Layer 7 of a small transformer language model trained on English Wikipedia (10 layers, counted from 0, width 128).
A neuron's activation on a vector x is SiLU(gate . x) times (in . x), where the dot is the dot product.
The model reads these tokens: "ue" "g" "ill" " F" "ro" "l" "ic" "," " and" " pre" "v" "ious" "ly" " h" "ost" "ed" " a" " p" "ar" "ade" "," " f"

The vector x that enters this layer's MLP at each token. A number n stands for n times 0.011.
0 "ue": 106 -43 -193 52 -85 -104 -243 68 53 -147 -90 41 -75 -73 24 -71 52 279 -44 -97 -56 -125 -10 -151 -7 44 64 30 -81 -149 145 -30 -112 10 387 -87 -31 -15 -89 -79 -80 191 11 -11 -116 -152 48 97 -40 154 14 -100 94 -91 53 12 50 -168 82 -173 51 47 -22 80 6 -24 -50 -105 246 -36 77 -113 247 -127 54 9 157 -57 18 -104 162 3 147 -28 -115 -240 35 269 -111 365 50 -151 -66 -37 -50 -156 -143 170 72 -96 -261 -109 -8 -83 71 67 -30 138 104 106 -300 -59 45 -200 33 -98 40 -59 53 -32 -193 -21 -52 88 -162 -24 -18 36
1 "g": -38 -163 -164 33 -145 -148 -263 116 -56 -8 -113 64 -73 -140 -20 -74 110 337 -153 -42 14 -59 -44 -185 137 15 -99 21 -88 -101 58 104 -60 -166 367 -50 5 62 23 42 19 98 68 89 -62 -36 67 1 15 60 204 -8 20 -72 181 -78 69 -110 -115 -159 147 16 105 46 101 -29 26 -257 233 35 96 -28 175 -31 156 54 26 1 38 -162 166 -109 157 32 40 -20 -42 174 -94 258 132 -213 -74 15 -24 -57 -20 40 79 -102 -322 43 -49 -148 160 47 -66 205 7 175 -317 -190 -86 -81 124 -53 12 -30 118 -59 -209 -23 1 61 -237 -67 -47 -73
2 "ill": 93 -128 34 73 -142 -115 -360 58 -58 -36 -142 77 -185 113 -130 -75 -58 285 -152 -37 -69 -105 9 7 174 -33 -156 -4 57 -125 24 -29 -63 151 396 -72 70 -67 -87 -53 -60 14 -114 -3 -17 -45 40 186 28 69 -7 38 35 -65 -129 17 88 -162 -51 -148 71 3 100 60 7 -77 -14 -282 238 -49 35 -44 185 -14 54 3 131 28 -60 -285 210 97 158 113 -125 -177 107 149 -23 276 142 -118 -26 -142 183 -9 -66 230 172 -83 -267 7 36 -50 97 5 -104 186 116 158 -207 82 -102 -154 159 -133 40 6 20 -139 17 -62 -44 109 -227 -99 -48 86
3 " F": 54 -70 26 9 -109 -192 -80 29 -210 134 -279 -100 -80 -70 -58 16 -29 470 -99 -157 123 -122 -131 -215 -122 -39 15 -36 -74 -97 5 -7 -158 -196 162 -134 -114 -10 42 -144 -139 140 -168 165 -9 4 52 131 -59 -21 77 22 -157 -57 153 -40 -175 -187 0 -93 -138 23 -35 -49 -98 30 158 -62 -20 -7 89 -58 117 -3 41 87 -13 89 89 -117 173 -140 191 43 -113 4 -12 102 -57 402 19 83 8 52 -55 33 -33 226 82 -63 -172 22 -89 -87 -29 73 -160 144 -94 113 -286 -52 -194 59 126 39 57 -9 114 -17 -142 -52 45 12 -48 -44 -63 32
4 "ro": 161 71 27 58 37 156 -120 4 -26 -48 -250 12 24 49 34 -93 23 -25 169 -193 175 -172 -64 22 40 159 99 -17 163 27 230 35 -173 96 286 -158 -93 68 20 -22 -49 -1 53 -176 105 -8 5 193 -87 -220 -202 50 -13 -93 -141 -265 -150 -22 -147 109 30 69 -16 -11 -17 174 249 50 -68 37 104 -195 84 -63 20 144 21 49 57 -118 120 59 25 37 -289 -115 179 300 90 113 -92 -252 207 17 76 -39 -116 -55 69 -266 23 75 -84 -55 -84 -152 -100 116 -140 -34 -274 -211 -143 4 42 25 -135 43 -33 -103 -97 -38 119 -211 154 38 106 220
5 "l": 248 22 134 -95 -99 -175 3 -112 -52 72 49 -110 19 12 25 -280 -38 -64 7 -122 125 -87 124 -80 -66 -49 78 -212 90 45 26 33 -139 -45 432 -43 -57 44 -28 33 22 132 -1 13 -94 89 115 60 5 77 216 -24 11 217 -32 50 -47 -107 -83 -58 -84 170 18 202 -50 93 29 15 289 6 83 -141 258 -75 -40 14 -84 119 -48 -13 78 70 16 64 -294 -133 17 127 -97 146 82 -384 39 -171 43 -3 -149 -62 236 -207 100 -113 -27 -91 -10 -235 2 225 111 156 -246 55 -135 46 143 -94 119 -130 153 -158 90 16 31 -47 -176 -125 -28 52
6 "ic": 63 -11 244 68 -47 -158 -25 52 -58 89 -140 -26 -96 -24 -191 -157 76 87 67 -133 6 -74 85 -99 55 19 136 -162 -9 -215 217 94 -100 -285 311 -45 -78 86 78 -56 90 154 67 99 72 -4 115 11 126 232 279 -16 -198 -97 -101 -130 -23 10 -367 -126 77 88 -36 144 -41 -28 7 -37 52 43 135 10 78 -114 224 -15 151 -58 47 -126 81 55 52 -10 -79 -78 156 258 -37 312 97 -190 46 -109 13 11 -81 158 135 46 -176 66 55 -77 21 6 -137 145 132 184 -235 -65 -17 -133 94 -37 7 -31 56 -289 108 -4 -23 47 -359 -62 -37 23
7 ",": -5 -206 -115 155 -79 -112 -263 185 -197 -124 -70 -51 45 125 -72 -45 19 184 33 -6 -79 -292 -111 -158 -13 -89 -180 -33 187 -94 42 152 -142 -101 210 -30 56 -71 20 -53 -198 121 45 62 56 81 -97 180 -26 156 153 45 127 -42 72 4 71 -111 51 -4 -52 82 143 111 5 34 -51 -102 84 -34 123 -10 123 -20 154 174 22 31 5 -91 300 -30 155 40 -291 -228 134 213 -193 133 -142 -99 37 165 77 173 12 61 143 -142 -3 -78 -140 28 -33 -55 117 80 135 117 -342 -47 -46 -192 -18 12 75 86 166 107 -53 7 131 -8 52 -59 -56 -97
8 " and": 49 -239 -16 65 -120 -122 -322 64 -73 -68 -153 -55 -11 176 -43 -37 28 175 -31 33 -71 -265 -264 -81 14 -92 -272 10 100 -81 74 -48 8 -85 203 -107 24 -101 51 73 -112 85 33 119 125 109 -35 68 -76 132 34 -43 139 -2 -68 -5 141 -59 25 22 -34 58 170 -5 40 -72 -93 -80 112 -50 30 -57 83 39 -23 68 -46 -40 -9 -83 378 -26 193 4 -239 -185 71 252 -107 125 -103 -56 35 127 113 176 90 96 74 -49 21 -119 -56 48 -62 -53 87 45 48 141 -483 -32 -32 -162 69 -62 18 56 118 99 10 37 167 -53 66 -32 -1 -76
9 " pre": -6 185 43 -6 -39 -258 -323 0 -139 65 93 13 -63 163 131 27 -117 205 -55 69 174 -159 -34 -43 -320 133 -121 -94 75 26 187 72 -211 -58 100 -300 -105 150 176 -95 -114 246 240 -71 34 -76 123 4 -132 -30 221 112 -116 -57 45 -38 31 9 -264 57 -9 -62 52 177 127 103 85 19 -15 71 -122 39 21 -18 143 -91 -22 67 109 37 -65 73 142 261 -119 -210 8 155 144 94 97 69 55 99 41 -3 -42 337 -15 102 -11 1 -260 -25 -44 -38 302 77 2 115 -177 -142 -146 -219 -52 -58 -98 39 35 -25 -148 47 26 57 19 -20 196 5
10 "v": 27 -18 -96 95 147 124 154 -111 -388 -16 -97 33 -183 -11 -118 -41 54 335 -254 133 -136 -26 -130 -118 -41 -136 60 28 -10 -4 93 -119 -2 104 245 13 70 -69 -40 -9 29 84 -29 201 -82 185 -97 -66 132 -43 77 -70 -69 -93 -130 -296 92 17 -115 148 221 192 -37 266 -37 90 -199 -72 276 102 -62 121 116 -216 -40 -194 125 105 71 -42 21 36 80 260 -5 -53 -3 -11 80 167 90 -132 -233 172 -30 96 53 58 -77 5 60 89 -36 94 -3 204 76 39 -20 117 -90 161 -267 8 -197 -39 -103 213 274 100 -16 124 16 151 138 -41 34 -24
11 "ious": 4 -35 -76 144 -51 -53 -135 45 -114 -16 -94 228 -154 193 150 -110 92 168 -100 -100 -64 -91 -145 -96 90 -200 -87 -14 -21 -16 74 17 -54 27 -154 -168 -22 -63 0 -21 5 -24 -17 -25 157 -38 -118 -46 163 106 -87 -13 -161 128 -81 12 241 -90 49 175 -44 82 40 -39 42 -52 -114 79 200 -112 -123 -107 73 -40 -143 -169 -6 -167 114 -256 194 -77 66 -161 -59 -255 6 114 16 234 -4 39 -177 -182 42 -24 -9 -41 118 -135 -14 -174 -122 227 -18 19 17 130 140 -112 -407 53 -166 -254 -125 -2 39 -30 58 4 103 -92 -130 -5 -82 -260 -63 -23
12 "ly": 79 26 -109 33 65 42 -165 -11 -171 299 -74 304 -143 110 39 12 54 -7 -86 -120 -126 -187 -225 -92 175 163 -108 -115 -58 -27 -39 -93 5 5 42 -172 -54 -117 70 12 -52 -38 81 -89 -217 -91 -63 -25 -57 73 -250 -209 -38 77 -144 -93 4 -14 -9 -184 -33 -53 -169 6 -221 -54 112 96 176 -129 132 -10 203 -63 6 25 -200 12 7 -155 257 76 86 -27 -190 -263 -112 253 -25 177 60 15 -259 -187 -75 163 78 47 42 -162 53 -254 -10 104 24 101 -22 69 87 -55 -326 101 -90 -172 -25 7 124 -50 88 11 -48 31 -22 153 -48 -209 89 -39
13 " h": 22 179 26 -13 -140 -147 -251 105 -261 -23 -233 -184 102 25 122 89 -9 307 -118 5 14 -344 -29 -66 -24 -16 -32 -77 -37 155 -23 255 -171 -16 192 76 -108 87 -36 -77 -83 110 -68 101 -105 -61 -46 -67 -23 70 111 40 -176 146 -83 -103 62 22 -15 6 -109 262 165 160 -67 140 8 -22 7 15 -92 10 -36 17 -1 9 -132 127 -49 -157 159 238 167 169 -130 -197 10 139 -68 367 106 -76 66 116 -124 144 22 57 146 66 -283 -81 -118 -40 -39 -39 -46 133 -29 179 3 -163 -226 -117 -10 -180 107 -148 -95 -69 -118 -74 5 -37 113 -141 50 12
14 "ost": 35 122 12 226 -4 140 -7 -97 -25 193 50 121 -56 135 89 -181 -310 161 -93 44 -4 -109 36 22 -145 -89 -14 -96 30 133 46 96 -333 -103 12 -249 -73 -9 -40 -1 -130 152 -81 -191 -140 34 104 85 199 81 -23 139 -38 253 -216 -119 -23 33 -134 52 -158 11 71 200 -26 54 -148 17 276 129 -121 -184 105 -304 -45 -214 -27 17 32 -101 95 -96 296 67 66 -189 114 16 -95 11 60 -121 166 -39 114 110 -64 280 -41 -41 -64 -212 22 299 186 -1 -101 140 147 0 -74 -87 83 34 129 -68 100 33 -168 -181 41 -55 -66 -72 -9 -115 88 -118
15 "ed": 24 -9 -139 -35 -171 10 -88 -133 -174 -4 -116 -81 29 137 75 -178 45 16 -128 -91 -195 -19 -153 -144 56 -136 -36 -25 115 -6 68 -75 -250 -150 20 -54 -19 -175 -106 139 15 41 2 -169 -226 -89 -131 40 -121 102 88 -29 -96 167 -220 -104 30 -5 70 -32 -156 104 42 2 -51 -52 0 2 184 147 144 -58 -21 -216 1 53 14 55 277 -146 219 -75 103 -32 93 -231 145 106 -283 294 4 -101 -167 -205 69 47 96 180 29 -177 -144 -55 -65 128 26 127 47 36 138 9 -340 132 81 -35 -44 -74 135 199 -104 -176 -41 64 35 -1 -54 -7 -9 110
16 " a": 66 11 -55 164 -108 -99 -298 0 -136 21 59 -165 20 123 167 0 -187 359 33 10 33 -108 106 -136 3 43 -69 -65 22 -13 110 51 -125 45 30 -41 -85 -93 -46 -159 -250 -65 27 -40 73 -96 -51 -52 25 38 9 -42 51 223 74 25 59 -190 3 -213 -18 -66 139 -21 -35 91 -171 12 126 41 -95 -111 67 10 -11 67 -91 157 30 -113 287 -158 44 150 -258 -160 159 352 -136 343 -79 -167 -233 75 20 53 1 -40 -56 61 -69 151 -46 -5 -20 -11 99 -50 -31 189 -261 99 27 -197 -1 51 40 83 175 -40 -189 152 48 47 -52 -91 149 -90
17 " p": 231 -14 17 185 98 -114 -208 113 -201 -22 -162 -11 95 313 176 -128 -369 174 -318 -156 -11 -167 19 -279 -229 62 18 78 62 2 64 16 -129 77 -33 25 -231 -19 -32 -8 -175 -13 -215 90 54 -34 -38 -128 -88 28 176 -100 -113 46 34 -166 59 5 -19 125 -33 183 -64 135 -60 83 -105 34 2 -83 -8 -37 109 -212 190 -82 116 -2 1 -173 82 14 -14 115 -113 -88 64 138 -78 111 102 -4 -42 201 -77 88 -147 54 53 20 -262 38 -136 44 -189 -86 35 73 -308 225 -118 40 -122 -112 73 -110 65 65 -138 -97 -21 29 103 97 127 -12 -30 12
18 "ar": 150 41 121 -38 -18 62 3 153 19 140 10 76 19 127 11 -82 -49 147 -168 55 -35 -93 1 -201 -242 -87 53 145 27 -66 24 -6 -71 33 161 -205 24 -446 -118 153 -32 -170 100 50 -76 36 -50 22 126 -99 90 319 -123 0 -41 114 5 -13 -157 142 -14 -68 -55 173 198 147 -102 -6 319 -165 -86 -127 -13 -47 40 -70 -87 -195 39 -59 -40 -103 6 -52 -17 -269 222 173 40 -45 218 153 21 -7 132 224 -265 48 55 -45 -36 52 -45 105 16 69 268 32 -43 374 -224 -133 128 -67 -58 -42 126 61 125 -66 -36 -106 58 122 87 -52 138 -101
19 "ade": 274 -52 -23 17 -79 -261 -153 -137 -173 -101 -180 -113 118 37 63 -51 77 126 -100 -68 -6 -156 -130 33 -76 -71 158 8 15 10 79 -15 -134 -129 139 -78 -178 -71 103 -51 -38 -36 -44 -54 -2 -139 -78 37 74 200 -215 65 -108 130 -160 -35 -69 -47 -96 84 121 80 -71 198 12 81 -144 -9 304 128 53 54 59 -230 -49 -16 -4 -14 3 -139 207 -20 31 74 -174 -259 92 20 98 174 27 12 43 -270 -105 -12 -234 175 74 31 -179 -143 0 -6 99 14 -85 49 -24 -76 -140 182 265 -269 -8 100 -1 68 82 -163 -245 33 77 348 -20 -242 128 61
20 ",": 39 -278 -54 112 -83 -79 -138 90 -282 -152 -73 40 91 140 -41 -29 18 168 -40 3 -37 -303 -147 -101 84 -25 -79 34 153 -33 39 112 -156 -127 220 -4 7 20 3 -22 -199 25 -31 131 -3 -70 -161 182 1 172 181 33 56 -3 80 16 16 -85 107 -35 -77 36 82 190 -92 39 36 3 160 -83 112 37 48 1 102 91 -8 94 -83 -86 252 21 159 -7 -259 -311 209 188 -187 114 -107 -50 -17 63 57 160 -3 69 104 -187 -16 -4 -92 174 32 -17 215 48 71 70 -380 78 66 -255 -70 92 78 66 35 88 -9 57 141 27 56 -53 24 -73
21 " f": -50 -72 -51 -9 -64 -189 -113 24 -428 174 -187 -14 -15 149 78 22 -66 350 -251 -179 118 -112 -269 -75 -136 -26 -9 -52 -135 -38 -5 67 -166 -17 107 -223 -139 -4 85 -20 -112 -70 -151 97 2 -110 119 28 -3 -8 15 183 -262 -48 57 -87 -76 -100 85 8 -135 19 67 -18 -101 57 13 122 63 23 23 -134 -18 119 46 32 -146 -35 153 -142 197 -97 220 245 -65 -83 111 7 -115 321 49 19 11 30 -133 -12 45 93 16 54 -192 -71 -83 110 -97 -80 6 17 -198 79 -222 -48 -247 -14 -83 88 -81 -57 -101 -113 -48 44 104 28 159 -49 29 41

Each question shows the input weights of one neuron of the MLP. A number n stands for n times 0.0012.

n273 gate: 44 45 -82 -30 -105 -12 -175 -24 100 146 -32 -9 67 -181 -70 46 -24 74 60 84 27 41 -6 -33 43 -141 225 -20 -103 -231 -40 -78 56 -36 -55 9 -44 -61 220 61 -24 -12 6 -113 107 98 64 -18 112 -85 65 -40 -94 125 107 -29 67 -73 129 -47 -38 -75 56 -167 118 -38 -95 41 181 73 -35 59 71 -51 -84 -105 -35 47 -76 -33 -74 52 71 38 -245 -88 72 -29 -135 -164 69 115 -58 -24 -36 215 50 -131 -136 264 103 -29 -26 -29 21 83 68 -72 -15 63 226 -24 103 -159 147 -32 70 87 20 -12 176 18 -158 -18 219 31 -69 136
n273 in: -59 16 188 -9 -58 67 55 59 90 106 81 -12 -107 -34 191 107 -62 -251 73 92 156 56 -85 96 -92 -164 -38 -64 -115 -120 -58 -24 143 41 -29 -271 -28 -18 126 201 -19 0 92 24 -107 0 25 146 -9 106 113 136 -90 69 18 -59 -165 -9 -46 37 -25 -132 81 -128 18 81 149 146 34 -71 68 -156 -175 115 -120 -16 131 34 -111 -121 22 71 60 -108 -123 -106 213 50 -89 52 21 93 59 50 -75 -82 151 53 111 -50 234 -108 -37 -137 -16 -224 72 29 51 6 94 -9 43 -16 95 -46 19 -9 46 -89 180 130 105 -151 -50 39 227 -147
On which token does it fire most, and how strongly? 18 "ar", at about 2.5

n300 gate: 50 -148 52 -79 52 85 149 -59 128 -27 -140 -25 36 -125 -36 -16 67 17 -6 11 31 11 25 -114 -19 -8 83 169 -35 48 57 197 -28 -90 -81 -237 0 -3 55 22 -112 49 -33 110 -140 155 -17 -71 82 6 90 5 125 -99 22 -34 27 61 95 -53 -73 17 -202 -191 74 -81 153 -67 270 -80 125 56 -101 -17 -40 -159 6 82 47 -134 -143 -55 -67 122 144 -43 5 47 88 72 103 -56 -50 73 180 -54 -150 -17 24 28 46 -111 -58 106 79 113 -93 -6 -109 8 -81 56 50 100 55 -187 -72 14 11 -153 -62 56 33 6 166 54 150 79
n300 in: 6 83 -63 9 -36 -33 6 124 157 27 -3 21 -24 120 72 95 -9 6 -49 107 -137 73 -112 9 -36 -74 -114 -178 180 62 107 0 6 131 119 -6 -39 98 51 -81 -21 -83 3 -21 48 119 48 -176 142 -169 -67 100 -91 9 6 -73 -42 -223 30 -6 94 -33 97 166 107 148 -101 127 67 6 -201 12 -88 56 -138 154 -58 40 33 -40 124 -109 -149 -147 -166 6 -92 -145 -86 -69 -106 -94 42 124 3 -132 -57 171 -64 -112 -94 -9 99 172 193 -165 156 191 15 -144 185 -103 24 66 -50 -6 -84 74 -21 -15 -108 -187 -54 -15 -240 -24 -18 21
Its two highest activations, in order, are on tokens 14 "ost", 18 "ar"

n76 gate: 152 198 74 -102 -111 15 96 -3 90 -3 44 102 46 -75 34 -70 -47 73 41 148 -189 -31 -73 29 52 217 26 -190 3 -188 187 -196 -81 0 45 144 25 -182 197 -56 88 -3 96 -114 -166 -70 149 22 92 -72 -63 139 56 -29 -83 172 92 -78 -118 -6 -50 -15 6 6 -104 -44 -126 34 -31 -31 -202 9 66 -6 -25 -16 -41 -208 -93 58 -28 90 -18 56 60 16 -202 -34 25 61 131 112 -133 131 -91 25 3 16 -57 -178 6 15 -12 13 -6 92 104 77 -10 -92 -36 179 56 47 187 -15 -124 -200 -68 169 -226 -196 -34 177 151 85 -105 -55
n76 in: -169 -213 -69 285 31 -93 246 -95 44 22 -158 137 -112 94 -34 93 -209 -67 3 -112 63 177 -34 16 -133 -40 45 56 102 45 111 -62 -47 29 -82 -22 19 137 -53 -100 41 0 -9 -143 109 252 38 -32 -247 -101 -131 -43 35 -3 171 -22 -50 -66 16 -81 -117 -40 -32 89 28 295 -93 -101 152 -56 41 -137 -104 -97 77 96 130 83 3 39 6 36 3 -72 -19 101 -6 -117 -67 46 -21 -38 -178 -101 61 10 53 38 49 22 134 91 85 -16 45 102 -76 113 197 -42 105 -196 151 0 -121 12 -110 180 71 -100 0 170 -106 166 -86 -40 -45 -84
Which token does this neuron like most? 13 " h"

n261 gate: 104 136 -73 -130 -20 186 -87 40 110 -61 -14 20 47 -76 -59 -205 3 -9 113 117 -46 54 -69 -206 -25 -116 -3 -136 124 -101 44 3 62 -51 21 -28 -87 42 -39 -17 -11 17 28 -78 56 -11 -34 14 -117 -3 103 -44 51 -11 45 179 -17 -57 240 22 83 -131 -43 6 25 6 75 -68 145 -39 -110 14 71 102 -296 14 11 -63 28 26 91 -202 60 -62 20 155 153 57 107 3 63 133 -188 28 -166 -40 132 71 -14 11 38 -11 8 -59 -132 -46 -46 49 0 -187 97 -154 102 -42 -97 -48 -14 -53 226 -121 27 54 -8 118 -9 -47 198 -156
n261 in: 127 26 17 -159 152 -59 -28 -74 6 28 -31 64 120 -82 245 47 -54 86 191 -28 -140 51 -44 -17 -73 -222 -58 22 -33 -23 136 -95 159 -97 215 142 45 -31 87 -76 -46 64 87 -134 -39 -72 11 -93 67 -11 98 14 -28 98 28 82 171 -94 -79 -90 3 -36 -174 -97 -50 99 -6 -85 -31 -104 -11 -60 -88 0 -69 -58 120 49 56 -116 -40 12 -63 -42 -95 -47 -131 -37 78 -74 -19 153 8 179 -218 -222 150 9 -25 71 -173 0 65 82 -40 9 -112 -70 125 -69 -47 -120 -3 11 64 -132 -40 -28 73 -72 55 -74 -79 -169 71 -14 -193 -22
Which token does this neuron like most? 0 "ue"

n153 gate: -43 82 -61 13 55 66 88 83 83 -51 18 46 -58 -196 85 12 -120 -6 -198 -9 -80 9 84 117 -73 63 -19 121 -114 3 24 6 -74 22 -73 -188 -138 137 -73 -141 28 190 9 -55 33 -19 -64 -9 187 28 81 42 172 31 33 49 -118 -71 -31 27 43 -118 158 -241 81 159 -88 -96 170 21 3 12 -6 69 -135 -134 12 0 -140 47 127 -6 -154 159 22 -10 -78 -104 110 143 -81 231 43 216 84 97 -6 9 -308 -22 -92 3 70 37 125 -28 102 3 22 -78 48 -68 -224 49 -136 -27 12 203 136 47 24 156 125 -9 -115 21 0 200
n153 in: -104 -32 -113 -13 -31 -237 92 121 142 88 87 -67 -131 -6 28 -24 199 62 41 9 115 136 9 25 -12 72 -70 15 60 126 79 18 -40 -22 -77 28 89 101 37 175 137 6 -141 18 -61 -44 -9 16 118 -46 181 6 15 28 61 31 -329 -145 -25 129 233 46 106 -112 24 246 73 65 140 -15 49 80 139 -133 69 41 -75 37 -89 -130 87 -80 -131 34 -163 6 91 -108 -60 35 -174 151 -37 192 -25 -31 -141 -44 71 123 67 70 52 -158 -6 -85 72 -256 -13 47 3 -205 -83 99 18 61 -89 6 43 -25 39 86 -144 -37 -90 159 63 176
Which token does this neuron like most? 9 " pre"

n255 gate: 43 118 -43 161 -108 -85 -28 -47 102 -143 -34 43 -64 87 55 -210 -112 -60 67 61 -66 28 97 166 40 -225 57 -101 21 -79 12 37 -37 44 -13 -62 25 -86 -178 -40 -122 -34 185 -138 -15 -82 -90 79 73 -16 -151 36 -158 142 126 125 -52 106 28 99 -19 -83 -78 -9 122 -34 12 -165 188 172 53 -9 3 73 155 -6 41 -3 -132 70 -116 334 -141 -59 54 -3 49 6 -25 -13 -169 103 25 62 210 -246 62 -91 69 43 93 -28 -68 106 25 0 47 51 210 66 -236 119 -106 -78 73 110 77 150 -3 63 156 -37 160 160 -50 -39 -101 70
n255 in: -51 -31 -48 -99 6 -90 84 -196 -137 -9 -232 42 -72 136 -24 51 -141 -12 -34 -45 58 15 30 219 12 -146 47 105 60 12 -75 72 -27 89 120 -153 -12 0 18 52 -34 87 -9 60 -39 -15 3 6 9 137 77 112 -40 145 -84 -27 117 310 58 -6 -49 96 -110 54 -116 -82 51 -101 15 220 76 26 -49 50 -59 143 -15 -31 -66 90 -95 107 -85 9 -9 142 81 33 -78 123 -36 79 -33 -31 286 19 -12 -3 -152 43 66 -24 152 -131 -117 77 -34 9 84 0 -124 300 -18 -113 15 66 191 219 -219 140 74 -173 27 88 -18 -86 -176 42
Its two highest activations, in order, are on tokens 15 "ed", 2 "ill"

n286 gate: -18 27 -6 -33 97 -104 23 -68 30 -144 183 -157 -58 -9 9 49 -3 -39 -118 -35 116 38 -32 115 87 -107 42 -55 -92 -33 165 87 -38 -21 0 104 32 41 -195 15 9 -113 -12 -17 26 -12 47 72 -159 24 15 -109 -115 -102 -15 121 90 30 74 9 12 32 18 -14 -185 159 151 -166 -42 170 -12 17 77 137 153 -3 71 -24 -137 -115 -18 -55 29 141 51 177 -26 -47 -265 -31 -46 -3 64 160 -173 -33 65 90 85 83 110 -146 18 -80 -15 66 113 -148 -76 -36 -126 -273 195 -112 177 -15 97 -32 35 -30 -126 115 65 26 -128 -241 -3 -116
n286 in: -24 16 18 -75 188 24 -48 -9 -28 -233 -70 -21 -220 -305 12 90 12 118 -16 154 243 166 141 19 117 -120 47 24 -99 16 0 12 -107 -111 -83 -67 113 27 57 -101 83 -132 -67 33 -196 -124 -67 -159 -18 -80 3 80 -52 -96 54 -58 48 55 -24 -42 -120 121 -55 114 -111 43 -138 -86 46 127 67 82 -43 -9 -3 115 95 -19 42 -107 -65 -3 239 61 71 54 -21 122 -140 16 60 -34 -127 178 -49 40 -15 108 186 -135 -19 -49 18 -233 -68 136 93 28 160 -143 156 -62 226 40 144 42 85 -45 -3 -9 -62 -125 -61 -49 34 -36 -81 0
On which three tokens does it fire most, strongest first? 1 "g", 0 "ue", 13 " h"

n74 gate: -119 -135 -125 141 109 12 73 -59 101 -12 31 -51 -121 -46 -73 12 -86 -93 107 140 -9 -89 -177 135 -24 108 6 -93 -168 125 18 -3 -46 19 -70 206 -180 -33 -15 144 -148 84 9 136 -30 -12 -131 -63 72 -3 -16 77 -67 84 82 111 109 52 -132 -158 0 -15 22 -249 -78 -122 -42 -86 34 161 150 -213 31 28 119 -247 -3 96 39 -214 -40 -67 -71 -24 131 -241 12 175 -9 134 -101 -18 -152 95 6 -200 34 -16 136 86 120 67 -31 3 34 59 81 53 19 -93 64 -145 -181 55 48 -73 40 112 157 19 -125 9 24 -61 145 -21 -97 12
n74 in: 32 160 -16 110 -129 -25 57 -26 -80 50 -54 101 -28 136 -95 81 3 68 -10 -145 32 42 22 -202 38 3 91 -172 59 -244 -50 72 -232 -16 -122 112 73 198 0 54 83 103 -47 -78 258 10 -54 -62 50 131 23 -142 140 61 63 -70 132 -124 86 -6 138 -6 -247 178 162 127 116 19 -138 136 -234 163 -32 -187 62 3 -71 -16 -22 91 96 79 -12 88 -52 69 -19 -13 120 30 71 38 -92 -125 42 113 38 13 -98 -105 -82 133 197 -61 13 123 -55 42 13 -107 53 77 -83 105 194 -25 60 -85 -97 -84 -83 121 161 291 -77 130 39 16
On which three tokens does it fire most, strongest first? 10 "v", 16 " a", 1 "g"

n107 gate: -7 -70 55 107 49 -32 42 -76 -23 -3 30 -39 -84 69 228 52 53 -43 198 26 119 -72 67 44 68 -3 -87 80 16 -304 209 32 -66 126 119 -141 144 -107 -113 10 -49 161 -94 -94 81 -96 13 -181 -13 -82 50 -57 52 80 88 23 29 33 -72 -42 -73 81 -36 -222 129 -203 -161 -194 195 -94 -49 104 -112 196 -20 117 -86 73 117 -50 59 75 -73 29 100 -105 29 -154 87 -27 -61 56 120 -128 43 73 -199 -7 -57 111 -159 0 -62 -181 -80 -27 -7 91 10 -103 130 -10 226 -102 361 113 -10 -145 -120 -74 114 52 -78 3 99 -51 -286 -6
n107 in: -7 -65 80 290 30 -7 33 -3 -70 -56 232 -17 -76 43 173 -62 131 -61 120 -3 -20 138 -43 124 59 56 89 69 -33 167 -191 102 23 3 10 7 -77 -30 -53 37 17 105 173 -228 53 14 73 92 46 111 0 -149 84 167 7 -185 158 134 -43 110 192 -69 84 -69 62 13 -66 185 -47 -53 -133 81 87 -162 245 123 0 -132 -70 182 111 184 94 7 -37 -45 -131 100 27 101 -65 198 166 40 0 -31 -33 -27 -45 -171 -104 -106 -67 70 261 139 139 41 21 99 -171 -108 171 275 -141 -122 80 59 63 79 55 40 140 226 -108 -143 27 30
Which token does this neuron like most? 19 "ade"

n102 gate: -78 -84 -175 -139 214 45 -87 125 33 45 -21 -102 -144 -100 -99 -194 -363 -108 3 -138 -55 -85 62 199 -69 134 -137 -42 -51 -115 -54 36 -46 184 -85 15 -55 93 27 -91 -15 167 27 63 -87 -65 127 118 -122 -85 -55 139 64 -170 81 12 69 9 -33 100 113 78 153 45 -164 -97 39 -98 -86 60 106 -138 -34 -12 -192 -118 28 18 -30 19 107 -129 -112 -33 0 -66 125 -21 -28 120 -89 21 -72 -91 58 -117 9 -157 -20 49 -72 -45 -42 -6 102 117 25 -65 -72 -74 -85 156 140 30 -27 -9 106 102 -105 102 -18 188 -18 9 0 -180 -37 158
n102 in: -28 70 -37 117 -86 -116 6 37 -137 58 90 -3 101 -93 92 -140 119 -97 -127 -34 31 134 -15 -162 174 58 108 88 21 73 -40 52 43 -219 123 -47 43 -141 83 56 9 43 -250 -168 55 236 -216 -38 122 199 -53 -109 134 114 -58 159 -61 -53 -15 -18 -106 117 16 -82 177 146 -6 93 241 -52 25 -12 -62 -64 9 -22 13 -53 28 -38 9 61 -78 -34 129 -64 -64 22 79 129 115 12 179 -162 113 -47 130 182 -39 -53 128 123 65 37 -186 -110 6 16 -38 28 45 25 -43 -34 34 -80 -77 -58 9 -203 171 -183 43 173 41 0 -139 -186
Which token does this neuron like most? 15 "ed"

n91 gate: -89 -144 45 -85 -134 -77 -214 18 81 15 -12 -68 30 -9 21 -21 84 36 165 47 94 -129 117 74 41 65 -58 -85 -120 64 53 -41 6 -73 59 123 54 68 -38 -48 -72 177 211 -21 -184 -64 9 52 15 -3 -30 -79 60 -49 0 15 -30 -81 -33 95 -54 -36 72 -50 -74 6 77 -51 -12 -59 60 121 15 -117 -198 92 -36 200 133 -71 -118 -102 20 -140 -43 -62 256 -120 12 -162 137 -192 -51 -120 115 -3 152 -273 46 78 19 -42 -69 -114 12 -109 -100 -169 -114 -58 -203 -15 -45 -6 -188 -201 117 18 -166 64 -55 233 -33 -66 73 -58 24 56
n91 in: 51 62 -156 -105 78 173 45 6 82 77 43 78 93 -124 220 -92 -30 55 -93 93 15 240 -92 -65 12 -6 56 -9 80 -87 -36 87 -6 -89 -114 55 -27 -24 84 -79 76 -137 -75 -132 15 25 118 -90 -95 -36 77 130 -36 -83 111 -15 -156 -185 160 -99 46 -114 -76 119 205 -85 -113 55 40 -99 -109 -50 58 -22 -31 -93 73 110 -93 6 165 13 79 108 -222 44 -42 -52 53 220 -86 49 57 -180 -221 111 -151 166 105 -6 -66 147 9 158 129 135 95 102 171 83 183 18 -33 -176 9 -12 -15 116 159 -46 35 -97 15 -57 -6 35 -71 36
On which token does it fire most, and how strongly? 16 " a", at about 2.6